Layer 5 of a small transformer language model trained on English Wikipedia (16 layers, counted from 0, width 96).
Take only the direct path to the model's output, skipping the later layers: a vector added to the residual stream pushes a token's score in proportion to its dot product with that token's output vector.

Output vectors of the tokens that the questions are about. A number n stands for n times 0.025.
"ough": 4 -3 3 14 1 -8 -15 -2 -8 -28 -26 5 3 -1 -7 0 -3 14 3 -7 2 -10 -11 -10 -3 3 18 9 -14 -3 6 5 15 0 16 -6 -2 3 12 -15 16 -39 -2 -1 5 -21 3 -11 41 13 -1 2 -7 2 -14 -22 6 17 5 22 23 -2 2 -2 9 7 27 10 -8 -7 16 -2 33 -11 -12 -15 6 -6 14 11 -11 -2 -2 6 -3 -6 -1 -24 8 -3 -14 -22 -10 7 6 -8
" Apps": -6 -8 32 -3 -31 -8 0 -8 -4 -7 -20 -4 14 -1 -28 -21 -11 11 3 -23 -10 3 -6 -26 -20 -21 23 31 1 5 11 -34 27 27 -35 6 -16 22 3 13 -4 1 50 -2 59 35 18 -6 1 -5 -12 -7 -2 -2 -11 19 -14 44 19 20 1 16 17 13 -23 21 39 -4 32 -34 6 7 32 -10 -17 -12 -1 -5 9 1 6 -1 -23 3 15 -24 9 8 21 -4 13 -1 -10 -20 -20 -12
" centre": 4 -3 0 -12 4 -6 -8 -9 8 -18 2 -10 -13 12 -13 -14 -8 8 -5 -13 -4 -13 32 -3 -1 3 -3 21 -8 -16 3 -16 5 -2 -10 -1 -4 -17 -1 14 13 -12 9 7 11 0 3 -11 7 -18 -24 -2 -4 6 9 1 -11 0 3 -4 -7 20 26 13 -4 -6 2 3 3 6 -3 -4 5 8 16 -1 17 3 15 6 16 -6 -22 0 4 -12 4 -18 15 -11 1 24 -17 -2 -13 -6
"on": 9 5 -3 11 2 -14 -7 -16 -3 -4 -16 -4 -9 1 4 16 -1 5 7 1 -11 11 5 -2 2 -17 13 -4 -5 4 16 5 -17 -2 -6 -4 -22 -15 -9 -14 1 -5 -11 9 30 -7 -4 -16 -12 2 7 20 2 -3 -1 6 18 6 12 -13 -2 -5 -10 9 -13 13 31 -20 -18 -12 -12 8 -12 0 -1 -3 -12 1 9 4 -14 -6 -9 10 8 3 15 10 14 -17 10 12 -15 4 -7 -26
" these": 19 23 12 -10 19 -14 0 -5 -7 -23 -2 16 5 -16 -1 -10 -10 12 -16 -9 3 -3 16 0 -14 5 18 5 -24 6 -19 -7 17 18 3 -3 -1 25 -6 20 16 -9 8 8 11 -3 8 4 -4 32 -1 -6 11 -8 -10 -7 8 19 3 3 -15 1 21 18 -4 -7 1 -6 8 -1 9 -2 5 -14 -26 -30 7 -13 7 3 26 9 7 9 -2 -14 -17 0 2 -1 -15 3 -22 -10 -4 -2
" sq": -2 0 16 23 -9 9 -22 6 2 -30 -19 9 -8 -13 -2 13 -31 -7 6 -22 -28 -6 9 -20 -17 56 -7 -5 -7 -19 25 -12 15 -6 -27 -8 -21 13 27 -17 13 -35 0 29 -3 17 -4 -9 26 1 -13 -13 15 -5 -14 15 -10 18 -12 0 -2 1 31 -4 -16 -1 -1 30 -1 18 0 -14 14 -18 -6 27 32 17 2 19 41 -25 -3 10 13 -41 -4 8 4 -12 -23 22 -33 -22 5 -16
" сэ": 12 20 45 19 -39 -42 -51 26 -2 -57 -80 -18 -11 -40 -46 -40 -29 18 -3 -57 -62 -10 2 -68 -47 31 15 23 -67 -59 29 -32 43 63 -53 -25 -50 18 33 36 35 -30 39 57 41 -7 34 -46 73 60 -44 -56 16 -1 -46 6 -17 62 46 6 -14 17 90 17 -18 -34 62 70 32 -10 29 24 38 -38 -34 -60 50 21 64 37 84 -28 1 34 -26 -19 -35 -16 51 -36 -61 67 -88 -40 -30 -59
"hard": -4 6 41 3 -11 -9 1 22 -14 -10 -21 -9 0 -6 -17 -14 -11 4 8 -4 0 -11 10 -14 7 0 -2 16 -20 -29 10 12 17 2 2 -2 -7 29 22 0 20 -10 0 32 8 -14 6 -14 -9 34 -22 9 -14 15 12 11 8 9 29 7 5 6 -1 12 -8 -10 5 14 0 6 -16 31 20 -30 -7 -2 15 4 14 4 -2 3 -4 17 -7 3 -21 -5 17 -4 -1 9 -33 6 -3 -5
"ntil": 6 -9 0 18 4 -5 -19 12 3 -17 -18 -3 0 -7 -1 -24 -31 12 -9 -8 2 2 21 -23 -9 -5 -15 -4 -12 -12 -9 -11 13 14 -18 4 -12 10 -17 20 13 -4 5 1 11 26 19 -4 27 0 -12 -7 -2 5 9 -5 0 11 7 24 -4 -23 13 9 -7 1 20 24 0 12 8 -14 0 -5 -26 -37 14 -1 27 14 -15 -14 -7 3 10 -20 4 -8 9 -13 -25 29 -10 -12 -15 -1
"ment": -24 -6 1 6 26 -3 0 4 9 -11 -15 -3 2 3 -13 -20 -9 -11 -4 1 3 4 27 -2 -25 5 10 8 -3 -2 -37 21 2 39 -1 -5 28 36 22 -4 9 14 6 5 -19 17 4 -4 23 5 -8 -27 7 -19 3 5 -10 -24 2 -5 9 7 0 5 4 5 14 30 -7 5 17 0 33 4 -23 13 4 36 27 11 23 16 -18 19 -17 -20 -11 18 22 18 27 -8 10 -3 -5 -1
"хэр": 15 28 56 17 -35 -27 -53 32 -4 -71 -71 -16 -18 -40 -61 -47 -36 25 -5 -45 -57 -9 -1 -82 -51 44 21 45 -60 -61 35 -26 47 75 -62 -21 -45 16 33 51 45 -28 41 60 54 -8 44 -47 63 77 -42 -54 27 0 -48 2 -11 71 48 14 -27 18 87 18 -18 -23 50 68 27 -18 24 22 42 -46 -29 -55 59 25 67 38 95 -26 3 41 -38 -24 -45 -12 50 -35 -63 63 -95 -38 -37 -56
"idae": 2 13 15 2 -6 -31 -24 -6 0 -17 -26 -2 -12 -31 -22 14 -18 6 -10 -6 -3 5 2 -7 2 20 -10 15 -6 -24 -10 -7 20 24 -36 -15 -38 1 4 -6 16 -9 -1 -3 23 -29 11 -17 8 16 -22 -1 -6 -20 -27 -4 -5 6 1 38 -15 37 13 -8 -13 -26 11 -1 15 -3 -8 21 4 -28 -7 -3 17 -10 27 26 22 -13 18 -7 -13 -17 5 -29 13 0 -16 4 -14 -11 9 -22

Output weights of attention head 0. The head adds the sum of these rows, row i times number i of z. A number n stands for n times 0.0047.
o0: -57 -14 -16 -37 -2 -12 -3 58 22 -14 -33 -14 -23 2 4 -9 -7 43 -23 6 -27 -10 48 -40 18 -26 -8 -19 32 -19 39 41 22 1 -7 -34 32 4 8 -57 44 20 13 14 11 -5 -5 -10 -10 -26 24 -20 -31 -37 18 34 -7 -11 5 -2 -26 85 -22 20 -5 -27 8 26 9 -47 2 -8 -22 -29 -10 -3 -19 23 31 -39 -4 2 59 50 21 9 15 -22 26 22 23 -34 0 -5 15 8
o1: -2 25 -36 -24 -10 -21 -20 19 16 1 -11 -20 30 11 -12 -1 22 30 31 35 -12 2 4 5 21 22 19 7 -7 18 27 5 23 3 8 25 1 16 10 -6 -5 -11 14 -15 12 -15 -2 -31 -24 1 15 22 21 41 34 -31 24 24 40 20 1 -27 -53 24 7 2 -11 -10 -17 -8 -24 -12 8 -58 -12 0 17 -22 25 -23 -32 -6 -14 -22 -1 -13 6 -7 -11 28 49 -57 21 18 21 -11
o2: -11 -26 -7 -16 0 -7 -10 4 -25 -23 7 -7 22 -3 35 37 15 6 31 -11 -8 54 -6 28 20 9 40 -15 14 44 11 -1 -27 51 8 49 -34 -15 -19 29 48 -4 -7 -82 12 13 13 -29 -2 -49 -15 44 -47 18 22 8 16 21 35 30 16 -51 -2 8 -28 -38 -20 -13 -16 11 -29 6 12 -5 -34 6 45 -25 -31 33 -62 -23 -28 -30 28 -12 13 59 20 18 34 -40 -22 -8 -24 28
o3: 32 -11 36 18 21 28 13 -4 19 13 -4 2 -31 -5 -28 40 -33 -66 -4 8 1 -21 -39 -11 15 -18 1 -3 -11 -15 -16 -4 6 21 16 21 -40 -13 -9 -4 -2 -11 -1 31 -29 7 20 -6 51 -3 -22 -5 -19 -8 -18 -5 -28 -7 -31 -17 0 -53 -1 -21 -24 1 -29 -5 1 31 8 5 -21 -3 20 -11 8 -19 -21 8 7 -5 -4 -3 1 4 -9 15 -8 -4 2 51 15 -28 6 -10
o4: -23 -9 27 -5 11 -36 -27 18 -20 -26 -22 -6 -1 2 33 2 -58 4 -12 -2 -4 -24 33 32 -25 11 45 -13 15 10 29 8 -28 9 -18 2 -3 -2 -29 -45 16 -4 -14 -6 -8 -24 4 -1 -21 -9 15 6 -3 -6 -9 20 7 5 10 3 -8 7 30 -21 -26 -6 18 11 3 -24 -22 -10 -15 -12 -3 -10 -14 -16 28 22 -21 -13 7 11 24 -1 22 27 10 36 28 6 -17 4 -14 24
o5: 6 21 -2 2 -22 -8 -18 -39 51 24 -17 -24 -33 2 -36 -12 -5 16 14 -18 -6 -17 -37 17 -15 28 -48 -39 -1 28 7 2 6 -5 -15 46 -42 -19 -34 -6 15 -9 5 -15 -7 -7 -23 -33 -5 5 26 40 30 9 -67 -18 -17 -8 21 -30 28 -45 -8 -39 6 -30 3 9 -17 -3 -5 48 13 -28 -12 6 11 -25 -23 5 -8 -14 -44 -30 4 -42 -5 -19 -8 -7 -24 9 6 0 14 6
o6: 5 4 8 -5 -6 44 5 -9 5 -2 -3 7 -30 25 -2 15 -12 -27 -27 -30 2 -37 -16 -17 10 -39 -4 0 -23 -23 -17 -6 -27 -28 32 31 11 -12 -20 4 -15 51 -29 40 -46 24 5 -21 -3 -33 -46 -15 7 -20 -23 26 -16 11 -37 -17 -6 -29 10 33 -3 8 -6 -8 31 26 36 15 11 7 -30 -16 -7 9 -31 -9 22 -20 33 55 42 -17 8 -33 1 -3 -12 41 9 -12 -18 25
o7: 50 11 -6 41 16 12 -11 -29 -1 -12 43 13 3 -21 -1 22 12 -52 23 3 28 16 -27 8 -30 -19 23 31 -13 10 -35 -44 31 51 12 -16 -14 -11 15 47 3 -34 13 -51 43 -16 -17 42 22 31 35 20 -8 14 43 -4 13 -9 32 21 2 -22 -2 -14 14 1 -17 1 -41 23 -11 -41 -30 26 4 -27 7 -15 -3 28 9 15 -39 -39 -82 6 -31 19 -10 12 -7 -5 23 -6 -10 4
o8: -5 12 26 -25 -10 10 -22 -35 -25 -9 -14 -9 -48 -2 -50 51 -57 -3 13 -21 41 2 -52 15 23 29 2 -20 28 14 8 33 -18 -4 31 45 -3 -17 -22 -23 -6 37 -18 11 -20 16 -20 -51 -21 1 16 -5 5 5 -4 -9 6 -11 -7 -8 14 -94 -10 -24 29 18 -9 -11 -27 32 0 55 18 -16 -31 -14 35 -18 -10 -33 -27 -7 -18 -30 43 -30 -13 12 -33 -14 -10 -9 18 12 -1 13
o9: 36 23 1 7 -15 40 1 46 5 -2 6 9 -1 14 -10 14 18 -23 -12 -11 -21 -9 -11 -53 -31 -14 -13 11 -3 -52 -21 -22 -39 29 17 -11 38 -8 -6 -10 -15 22 18 5 -28 8 -2 4 28 22 3 -19 3 -25 8 38 -23 11 -24 5 6 7 12 16 -10 4 30 -1 6 -12 -10 -3 17 7 -3 -2 -5 -11 -5 24 12 0 7 1 0 7 -16 -39 3 -18 -14 -5 16 -57 -19 -3
o10: 2 7 -37 15 0 -22 -3 38 13 15 2 -12 -4 -8 -12 -6 27 38 37 30 25 11 22 -7 -6 -15 5 0 20 3 -5 -3 15 -7 -15 -32 43 21 13 6 22 -4 35 -6 36 -23 -5 -7 -37 34 28 -8 36 -30 27 15 20 -2 42 45 30 45 -64 -17 -13 0 68 9 -16 -42 2 4 7 15 -19 0 -1 14 10 -31 -14 -16 5 8 -23 32 7 -23 27 -12 10 -61 18 -9 0 61
o11: 36 13 -11 65 8 3 -16 6 5 -3 26 32 -13 -37 -7 11 -5 -30 30 19 48 39 -23 -25 -31 3 20 25 16 16 -26 -37 3 55 -33 2 11 24 7 28 30 -27 -4 -60 24 -17 22 -2 -5 21 27 -26 6 -13 44 9 39 -2 39 39 3 -28 3 -14 -16 16 -6 -6 -48 3 -21 -9 -3 28 -27 -24 41 -21 9 20 -9 -35 -31 -23 -55 31 -12 30 -13 -2 3 -25 23 -31 -16 11
o12: 53 -10 -31 -18 -18 6 -19 -40 0 36 12 21 -17 26 -32 -15 -8 22 0 -49 -16 -21 -5 -1 -11 -8 4 -26 -27 37 -2 -14 18 -21 18 10 11 -25 15 3 -5 26 -4 12 12 -23 -21 -17 2 24 -1 9 -26 2 -26 -8 6 -12 11 -15 -25 -29 20 -14 37 -25 33 0 15 29 18 41 -17 15 -22 1 1 -44 14 -24 7 28 3 -13 15 26 0 -35 34 -20 -8 -1 -9 39 30 -2
o13: -18 3 50 -10 7 -20 19 15 -23 -22 -12 21 -28 15 9 -7 -40 12 -39 -26 4 -10 0 40 27 5 -21 6 1 8 6 64 7 -52 18 -16 -12 -17 -17 -27 6 7 5 43 -19 9 -18 -9 -17 -18 8 6 20 44 3 7 -23 11 -29 5 -15 21 -13 -20 28 22 28 5 13 -1 2 3 -1 -31 -13 1 -64 10 24 -21 -4 28 0 8 9 -27 11 39 -5 19 3 26 10 37 12 15
o14: 13 -5 25 7 20 29 -1 5 -12 37 5 15 -11 -22 -31 7 -20 -32 1 14 -5 -14 -41 -10 -19 -44 15 5 12 -27 -63 -1 27 -9 29 14 15 16 16 23 -37 8 -8 -3 -16 36 10 3 50 12 -34 14 -33 -5 -2 -28 -6 6 -15 9 5 -52 -2 -9 3 25 -41 7 16 50 -34 5 -12 -2 24 -19 2 -9 -26 15 7 8 -36 -30 11 12 5 2 -9 0 5 42 9 -21 -11 -19
o15: 24 -2 37 20 3 -23 -25 20 6 -1 -19 31 0 -39 9 -12 -31 9 -8 -9 17 24 -24 -35 -13 -7 15 38 10 20 -28 -9 17 28 -27 -14 19 47 0 -14 8 -6 -29 -81 5 -12 9 -17 -13 11 26 -20 -2 8 24 -13 -10 -20 35 -6 -27 -8 6 12 -12 23 -29 2 -30 9 15 -20 -7 12 -11 -3 29 -12 2 0 -26 -28 -9 -18 -3 5 -32 41 -3 -10 47 19 -8 -32 -2 11
o16: 42 13 -1 6 9 -11 -5 -18 -15 26 21 19 41 -19 -3 -27 16 -1 3 22 -1 22 -4 36 -24 -5 17 36 20 25 -10 -5 10 28 -15 8 17 31 22 31 -43 -24 16 -21 23 16 16 -3 2 27 3 14 12 54 -18 -38 62 5 32 5 5 -51 -22 -2 17 -3 5 -32 -34 33 -25 -28 -25 8 1 -24 3 -37 -6 7 -23 24 -26 -61 10 5 -9 16 -4 8 43 -21 -12 13 29 1
o17: -37 -20 20 -25 -4 -30 1 12 -27 13 -46 -25 -12 11 -9 -12 -23 40 1 22 -5 -22 3 41 40 24 7 -7 10 17 38 63 -33 -36 5 27 22 21 -13 -38 -8 9 31 30 -21 22 10 -61 -17 -18 -2 28 5 -15 -11 -22 24 17 -12 27 1 -31 -42 -8 -20 11 31 -9 -14 12 19 46 -2 -31 -13 -2 10 -1 -10 9 -41 -1 2 -2 62 -11 25 13 -4 -5 -7 20 12 16 11 17
o18: 39 28 -15 11 0 -13 4 -35 -10 20 -8 2 23 -26 -40 -14 -10 7 -17 52 13 25 -29 -20 27 -9 -14 5 -7 -18 -11 -6 -25 9 -12 26 31 25 8 -4 -32 50 15 -23 3 20 0 -35 -8 27 -17 -16 -10 -7 -18 -43 25 -17 -16 -6 2 -56 10 20 -6 7 -9 -38 -18 62 19 2 -16 3 3 -5 52 19 26 11 -17 10 15 -12 -27 38 29 -30 -24 -18 -37 -18 -10 -23 3 8
o19: 18 -2 23 11 -10 -9 9 6 -10 14 2 52 17 9 1 -51 -5 18 14 -28 21 9 -11 17 -25 1 17 27 8 -1 -33 -40 -5 -27 -29 23 18 23 -36 56 5 5 37 13 27 -32 -23 27 9 47 -23 32 -23 -7 2 19 17 18 14 -4 11 -3 -9 -12 13 8 30 18 8 7 0 -11 -20 8 2 -4 -23 -25 25 3 12 5 -1 32 -3 18 -18 4 -11 10 11 14 -14 -10 -9 4
o20: 7 0 9 -6 -18 -20 -4 20 -16 -21 37 12 11 -11 38 1 17 25 -27 -6 16 6 36 27 -9 -27 6 -6 12 7 -4 11 23 19 27 -26 16 46 26 26 -6 -10 16 -8 -7 -12 -1 66 0 22 30 -22 -9 -10 7 36 6 32 36 4 9 50 14 10 -3 -2 -12 -12 -15 5 2 4 -22 22 -26 -11 -16 -21 6 16 -6 17 5 40 -3 16 -16 39 42 61 35 -15 -10 20 -30 -3
o21: 18 -19 -18 8 8 12 3 -19 -13 -32 -17 18 -21 53 29 -13 50 -34 -1 10 -12 -17 -14 22 25 23 -15 -44 -49 -10 39 8 -17 -14 -8 1 -36 -48 -33 15 -36 -4 -16 4 -19 20 -10 -20 -38 8 -39 -16 28 21 -19 -38 33 21 -35 3 -10 -16 -7 -6 16 -8 -19 -9 6 25 48 23 31 -21 27 2 -20 12 -17 -5 7 24 16 -12 -50 -31 22 -13 -1 -9 -28 -10 4 18 16 -63
o22: 8 -8 -21 -5 23 -5 9 13 17 8 22 2 -34 -3 8 -2 38 -47 2 41 -9 -6 3 -3 -23 -2 -2 -1 -9 14 -15 -42 18 6 -29 -11 -9 -6 -8 29 -32 5 -16 -32 26 -13 -1 19 0 30 2 -11 -5 -10 -8 -14 -10 -42 3 -2 -1 34 -31 9 -11 15 -39 19 -10 14 -15 -29 -18 25 38 9 -3 -9 31 -16 46 -5 10 -5 -45 7 -3 -19 16 5 17 -6 2 -44 19 -47
o23: 37 36 -22 41 -7 -8 5 11 -5 -5 44 20 41 -25 6 -32 40 15 3 9 -15 25 18 -45 -50 -18 0 15 -3 -8 -52 -43 19 43 -40 -37 15 7 45 48 -15 -17 7 -49 36 -5 11 24 21 33 27 -25 19 11 16 -14 26 11 16 8 -6 14 3 23 3 -18 -1 5 -45 -2 -5 -23 3 29 18 -17 31 8 8 4 0 -8 -12 -5 -37 29 -18 -27 0 7 -6 -51 0 -13 -14 -4
o24: 6 37 15 28 0 -8 -6 -10 14 -11 5 -32 5 -17 -33 25 -13 -21 13 -6 16 31 -21 -16 -3 19 1 17 -9 12 -1 -40 12 27 -28 27 -30 -2 -26 21 -15 -4 6 -16 6 6 26 -1 6 13 0 -17 11 -10 -19 -2 17 43 20 12 -3 -43 17 -7 -14 -9 -46 5 -6 -17 -17 -10 21 -19 23 -15 22 -18 8 29 -5 -21 -15 -16 8 2 -23 12 -27 1 -21 -4 38 -36 -21 -27
o25: -27 5 6 -4 23 -3 9 3 -19 6 -21 -2 0 25 27 -10 6 -6 -2 -17 5 6 -6 9 11 6 12 10 -18 39 8 23 27 -8 -4 7 -25 -10 4 16 -14 -14 0 -12 -5 15 -20 17 7 24 -15 18 -32 19 -23 -10 -18 4 10 -1 7 -10 10 -19 -5 -14 -20 19 22 5 -16 -22 -4 -2 27 -1 -49 -43 26 22 8 17 5 -31 -9 -14 -19 57 5 23 14 47 0 7 2 -25
o26: -1 14 -24 3 -6 -51 -22 2 -3 2 6 -25 42 -28 8 -14 -22 31 21 23 17 21 3 -25 -24 37 37 15 -1 20 -4 3 1 29 -57 -9 7 28 10 25 1 -46 -7 -73 29 -27 2 5 -24 7 18 13 -2 2 31 -26 27 28 52 7 -4 -24 22 13 -23 16 -8 3 -25 -24 -30 -30 -4 5 19 -8 40 -18 -6 0 -30 -45 -27 -32 -18 14 -28 31 -26 -17 18 -41 -2 5 -4 -4
o27: 29 0 20 25 11 -17 -5 -10 10 -36 29 29 -49 -26 32 -6 -17 -38 19 -10 4 18 -17 29 2 3 -39 29 -2 35 -13 6 15 17 -20 -7 -42 -25 -1 -4 30 -10 -5 -32 7 -24 -5 -10 -22 4 45 -10 33 42 18 16 2 2 15 15 5 10 -28 -42 24 -28 10 -6 -30 6 -20 -6 12 -4 1 -11 -32 -7 -21 38 13 1 -51 -41 -45 2 -7 32 7 33 27 -22 20 -10 15 0
o28: 32 -5 30 7 -19 -4 6 61 5 0 -4 35 -11 3 59 6 -31 -21 32 16 13 -6 -13 5 -37 -1 7 4 -21 -23 -19 3 -49 -9 -6 16 -11 29 -45 -25 17 5 -34 13 -58 -20 -36 6 -11 2 -12 8 -20 -31 -1 -16 -8 14 -25 24 11 20 24 -22 -9 8 16 14 30 -18 3 -3 -7 21 8 -9 -34 17 18 45 3 -20 -36 2 -26 19 9 11 7 -7 33 25 0 -53 -15 19
o29: 31 -11 -61 -7 5 -5 16 -16 -15 17 36 7 31 18 22 -14 58 -15 5 3 7 -6 30 15 -17 0 -4 -10 -29 -17 -12 -40 -3 -11 -21 -6 1 -14 -10 40 0 -1 -30 5 -2 -22 -24 38 6 -27 -32 9 -38 2 -13 6 -7 11 -14 -19 19 71 24 8 6 -29 0 -13 35 -19 -7 -44 0 24 8 8 -15 3 -23 2 23 24 44 13 0 7 11 -48 19 -19 -14 -26 1 15 22 -9
o30: -56 1 -19 2 10 -26 11 -40 -14 -13 -14 -13 -55 37 13 -18 -15 30 10 -29 8 5 13 18 39 8 -20 -5 -70 14 29 68 3 -32 -5 -9 -4 -6 -4 -67 20 -15 -20 19 7 -11 -8 -10 -32 7 1 -54 16 41 -20 14 -29 18 -8 -30 -9 37 -27 -36 25 13 38 3 20 -32 54 3 20 -11 -1 6 -44 27 -5 -48 8 -21 2 28 -9 -17 13 30 11 10 7 40 3 55 14 6
o31: 65 -7 -20 15 -14 -10 -27 2 16 14 -2 1 8 -11 -4 3 0 -12 6 58 -11 5 -17 -3 -28 -7 -8 15 -18 36 -39 -5 3 46 -21 -22 -20 14 10 23 4 -13 -16 -64 33 -23 7 -5 6 16 12 -5 -13 6 20 -11 8 -10 9 35 -3 -18 1 -2 -7 -12 -24 -2 -29 22 -15 12 -26 11 12 -21 19 -6 10 23 -4 -23 -31 -51 -44 49 15 9 7 -12 46 -14 16 -24 -4 -25

Each question shows a token from some text and the vector z that the head gathered there. A number n stands for n times 0.028.

"ac": 2 -2 3 -2 2 4 -15 -3 -14 10 -1 -5 4 -2 6 -17 -7 8 0 -7 -4 6 1 -5 -6 1 2 -1 -1 8 -2 14
Which two tokens does it push up most, strongest first? "idae", " centre"

" Mi": -4 7 -14 -1 -11 -5 3 2 4 -4 12 6 -1 16 8 -7 -8 5 11 -1 1 -9 2 -36 14 -17 -15 -26 3 1 -17 -2
Pushed up most: "hard"

" ": 6 -5 15 -5 -3 -9 10 -7 -6 13 0 7 -6 -10 5 9 8 3 -5 -1 3 -6 -1 0 4 0 4 -4 -2 6 -10 -8
Pushed up most: " Apps"

"ative": 6 -1 -7 0 12 6 4 -11 -8 -3 5 -1 1 -2 -6 -6 1 2 -6 0 5 11 5 -2 5 -3 -8 1 2 -4 2 6
Which three tokens does it push up most, strongest first? " сэ", "хэр", "idae"

" plot": -4 1 8 -2 7 8 -9 11 11 -5 3 4 -7 4 -8 -1 -1 4 -6 -7 -5 6 -1 -1 -1 -6 -2 2 0 5 3 -1
Which two tokens does it push up most, strongest first? "on", "ough"

" be": -5 8 0 -1 0 12 -6 11 12 3 5 4 0 -4 -3 -10 -2 -10 3 -2 -5 -4 -11 -2 8 0 11 15 5 2 1 2
Which three tokens does it push up most, strongest first? "ough", "idae", "on"

" said": -6 4 1 -8 2 -2 -3 4 10 7 -6 -1 4 5 -8 1 6 3 11 6 4 0 -17 8 -4 -15 7 -5 12 11 -9 -9
Which three tokens does it push up most, strongest first? " these", "ough", "ntil"

"h": 7 4 -17 3 4 -4 -6 -8 -15 -5 8 -1 -5 1 0 4 10 8 -4 3 -7 3 6 -8 1 0 9 -10 -3 -7 9 8
Pushed up most: "хэр"

"====": 1 -5 14 5 -3 -8 10 -1 5 10 1 3 -11 -1 1 14 -6 9 15 -1 10 2 -3 14 -18 4 9 -7 10 -8 4 1
Which two tokens does it push up most, strongest first? "ment", "ntil"

"9": 2 0 -14 -8 -8 -1 -11 34 -13 16 30 43 6 -18 -4 9 16 -34 6 -7 -6 -7 22 44 -15 -15 -6 20 -6 -6 -8 5
Pushed down most: " sq"

" Sun": 4 7 -3 5 2 -1 -1 3 1 -1 3 -8 -3 9 6 -1 3 1 0 5 -4 -3 -2 5 -2 -5 -7 -2 -4 -10 -1 3
Pushed up most: "hard"

"4": -23 -1 1 2 -11 1 -6 38 -12 6 -4 29 2 -23 12 14 14 -27 1 0 1 -8 7 26 7 2 13 6 -3 -4 -23 19
Pushed up most: "хэр"

"|": 11 0 17 -2 -3 -4 15 -10 10 23 16 22 -9 -13 -3 16 -1 8 10 -3 4 0 -4 9 4 -3 -1 -10 1 -7 -6 -7
Pushed down most: " centre"

"Single": 5 -11 15 2 -4 -9 20 -5 14 20 4 18 -11 -4 8 21 -12 17 19 -3 1 -9 -5 13 -11 -5 2 -13 4 -12 -6 4
Which three tokens does it push up most, strongest first? "ntil", "ment", "хэр"

" Car": 6 -4 -1 -1 -4 5 -7 -7 -6 11 2 -2 2 -1 5 -8 -9 3 3 -3 -2 6 0 3 -5 -1 -4 -2 -2 -1 1 4
Pushed down most: " these"

" Games": 14 -4 17 -2 -7 -3 20 -12 11 26 21 25 -9 -11 -2 18 -6 5 11 -8 0 0 0 13 3 -6 -5 -9 -5 -10 -5 -7
Pushed up most: "хэр"

" February": 10 0 11 6 18 9 3 1 9 6 -17 -7 -5 -9 7 -2 4 -15 -21 -15 -3 11 -2 11 -5 -13 7 -2 -2 6 1 -5
Which two tokens does it push up most, strongest first? " sq", " centre"

" |": -12 -3 -13 0 3 -12 6 -12 -4 8 -11 -3 2 3 12 -1 -2 -1 1 -1 -2 1 -10 -10 4 3 7 -3 16 1 -4 -5
Which three tokens does it push up most, strongest first? " сэ", " sq", "хэр"

" that": -11 1 -4 -6 0 8 1 3 1 6 8 2 -4 -1 2 -18 -4 -2 -3 -5 -3 -3 -3 -7 6 -4 0 8 4 14 2 7
Pushed up most: "idae"

" to": -1 8 -7 8 -6 -1 -3 10 15 -4 19 -3 8 2 3 1 10 -1 -2 6 -1 -1 -22 -1 7 1 -1 4 2 15 3 2
Pushed up most: "ough"

"\n": -1 -8 10 -2 2 -1 7 -6 -13 5 -5 -9 -7 -7 9 -12 1 -5 -8 -5 -9 8 2 -1 2 -5 4 -10 -11 18 -1 3
Pushed up most: " centre"

"-": 7 7 -3 -15 7 -17 0 -14 -34 3 4 -3 -5 -2 -9 4 21 7 -20 2 1 15 3 9 -12 4 8 -8 -4 6 7 4
Which two tokens does it push up most, strongest first? " Apps", "ment"

" was": -3 -4 -8 1 4 3 0 5 6 1 1 -7 8 4 -4 -4 0 -2 1 8 2 -7 -7 5 -4 -10 -7 -8 7 4 -10 3
Pushed down most: "on"

"B": -10 -10 6 -5 -2 -12 31 -17 3 10 -5 14 -3 -7 11 9 -11 15 16 -4 -5 -7 -10 13 -11 -14 -9 -14 8 -4 -2 -5
Which two tokens does it push up most, strongest first? "ntil", " сэ"

",": 4 1 3 0 -9 -1 -9 7 -1 1 -3 1 -7 17 11 11 0 -5 -15 -10 5 -5 -2 9 -12 -1 -4 8 -14 -17 -1 -14
Pushed up most: "ment"

"2": 4 4 -18 -13 -4 -2 -9 30 -17 12 31 42 6 -17 -8 11 16 -33 9 -6 -8 -5 16 46 -10 -20 -3 21 -3 -6 -7 10
Pushed down most: " sq"

" his": 5 4 1 3 4 6 -6 1 5 -4 4 -8 0 7 -3 4 -1 -3 2 4 -6 -2 -1 7 1 -7 -3 -2 -6 -11 0 5
Pushed down most: " centre"

" (": 6 -4 18 1 3 -4 4 -5 -2 6 -5 7 -5 -7 1 11 3 -2 -7 -2 3 -1 -5 2 5 3 1 4 3 -1 -8 -2
Which three tokens does it push up most, strongest first? " Apps", "ntil", "хэр"

"ane": 0 7 12 3 2 8 -1 -5 0 -3 -1 -8 -5 -7 -3 -4 3 -1 -4 -4 -10 8 0 -15 2 -1 4 -14 -2 7 1 14
Pushed down most: "хэр"

"do": -3 -3 -2 3 8 9 -4 -4 -16 -1 -7 -17 4 0 -3 -10 -3 5 -3 5 0 2 5 -6 -3 10 -5 -1 3 -5 12 2
Which three tokens does it push up most, strongest first? " сэ", " sq", " centre"

" in": -4 1 10 0 1 -12 16 -12 6 7 2 13 -3 -5 7 4 2 10 13 -2 2 -6 -7 2 -6 -3 -9 -8 10 -1 -4 0
Pushed up most: "ntil"

" has": -14 -5 5 -7 0 -10 19 -15 0 7 -4 8 -2 0 7 3 -5 14 14 -2 -1 -3 -8 6 -11 -9 -5 -8 10 0 -1 -4
Pushed down most: "idae"

" the": -1 2 -7 0 -5 -2 -11 11 1 4 0 1 -2 11 2 -1 5 2 0 -5 0 -1 -7 4 -6 -4 1 0 -5 -1 4 -2
Pushed up most: "ough"

"1": -27 -4 3 3 -9 1 -7 40 -13 7 -9 33 0 -23 15 20 13 -29 2 0 1 -11 7 25 3 3 15 5 -4 -4 -24 19
Pushed up most: "хэр"

" over": -1 2 -4 -11 2 4 -7 0 6 0 -1 0 5 6 -1 -2 -3 -4 2 3 9 3 1 -3 5 -1 4 -2 0 0 0 -1
Pushed up most: " these"

"Source": -4 -8 15 1 -3 -14 21 -13 10 20 3 22 -10 -9 9 14 -9 16 23 -3 3 -9 -10 10 -12 -7 2 -18 8 -6 -9 -1
Which two tokens does it push up most, strongest first? "ntil", "ment"

"ri": -7 -13 8 0 9 9 -14 -24 4 -2 7 2 -9 3 -3 -8 -16 -5 -7 -18 10 7 -5 -6 16 -1 3 11 -10 -3 11 12
Pushed down most: " these"

"0": -11 -12 -11 2 2 -1 -11 40 -12 15 15 38 4 -15 3 4 7 -32 -3 -3 -6 -12 22 41 -6 -18 4 9 -4 -7 -10 23
Which three tokens does it push up most, strongest first? "хэр", " сэ", " these"

"A": 21 -13 27 4 18 -11 -3 -8 -10 -6 -4 13 -5 -7 -11 31 -10 -12 -15 1 9 -7 8 2 -9 3 4 15 17 6 -6 -3
Which two tokens does it push up most, strongest first? "ment", " Apps"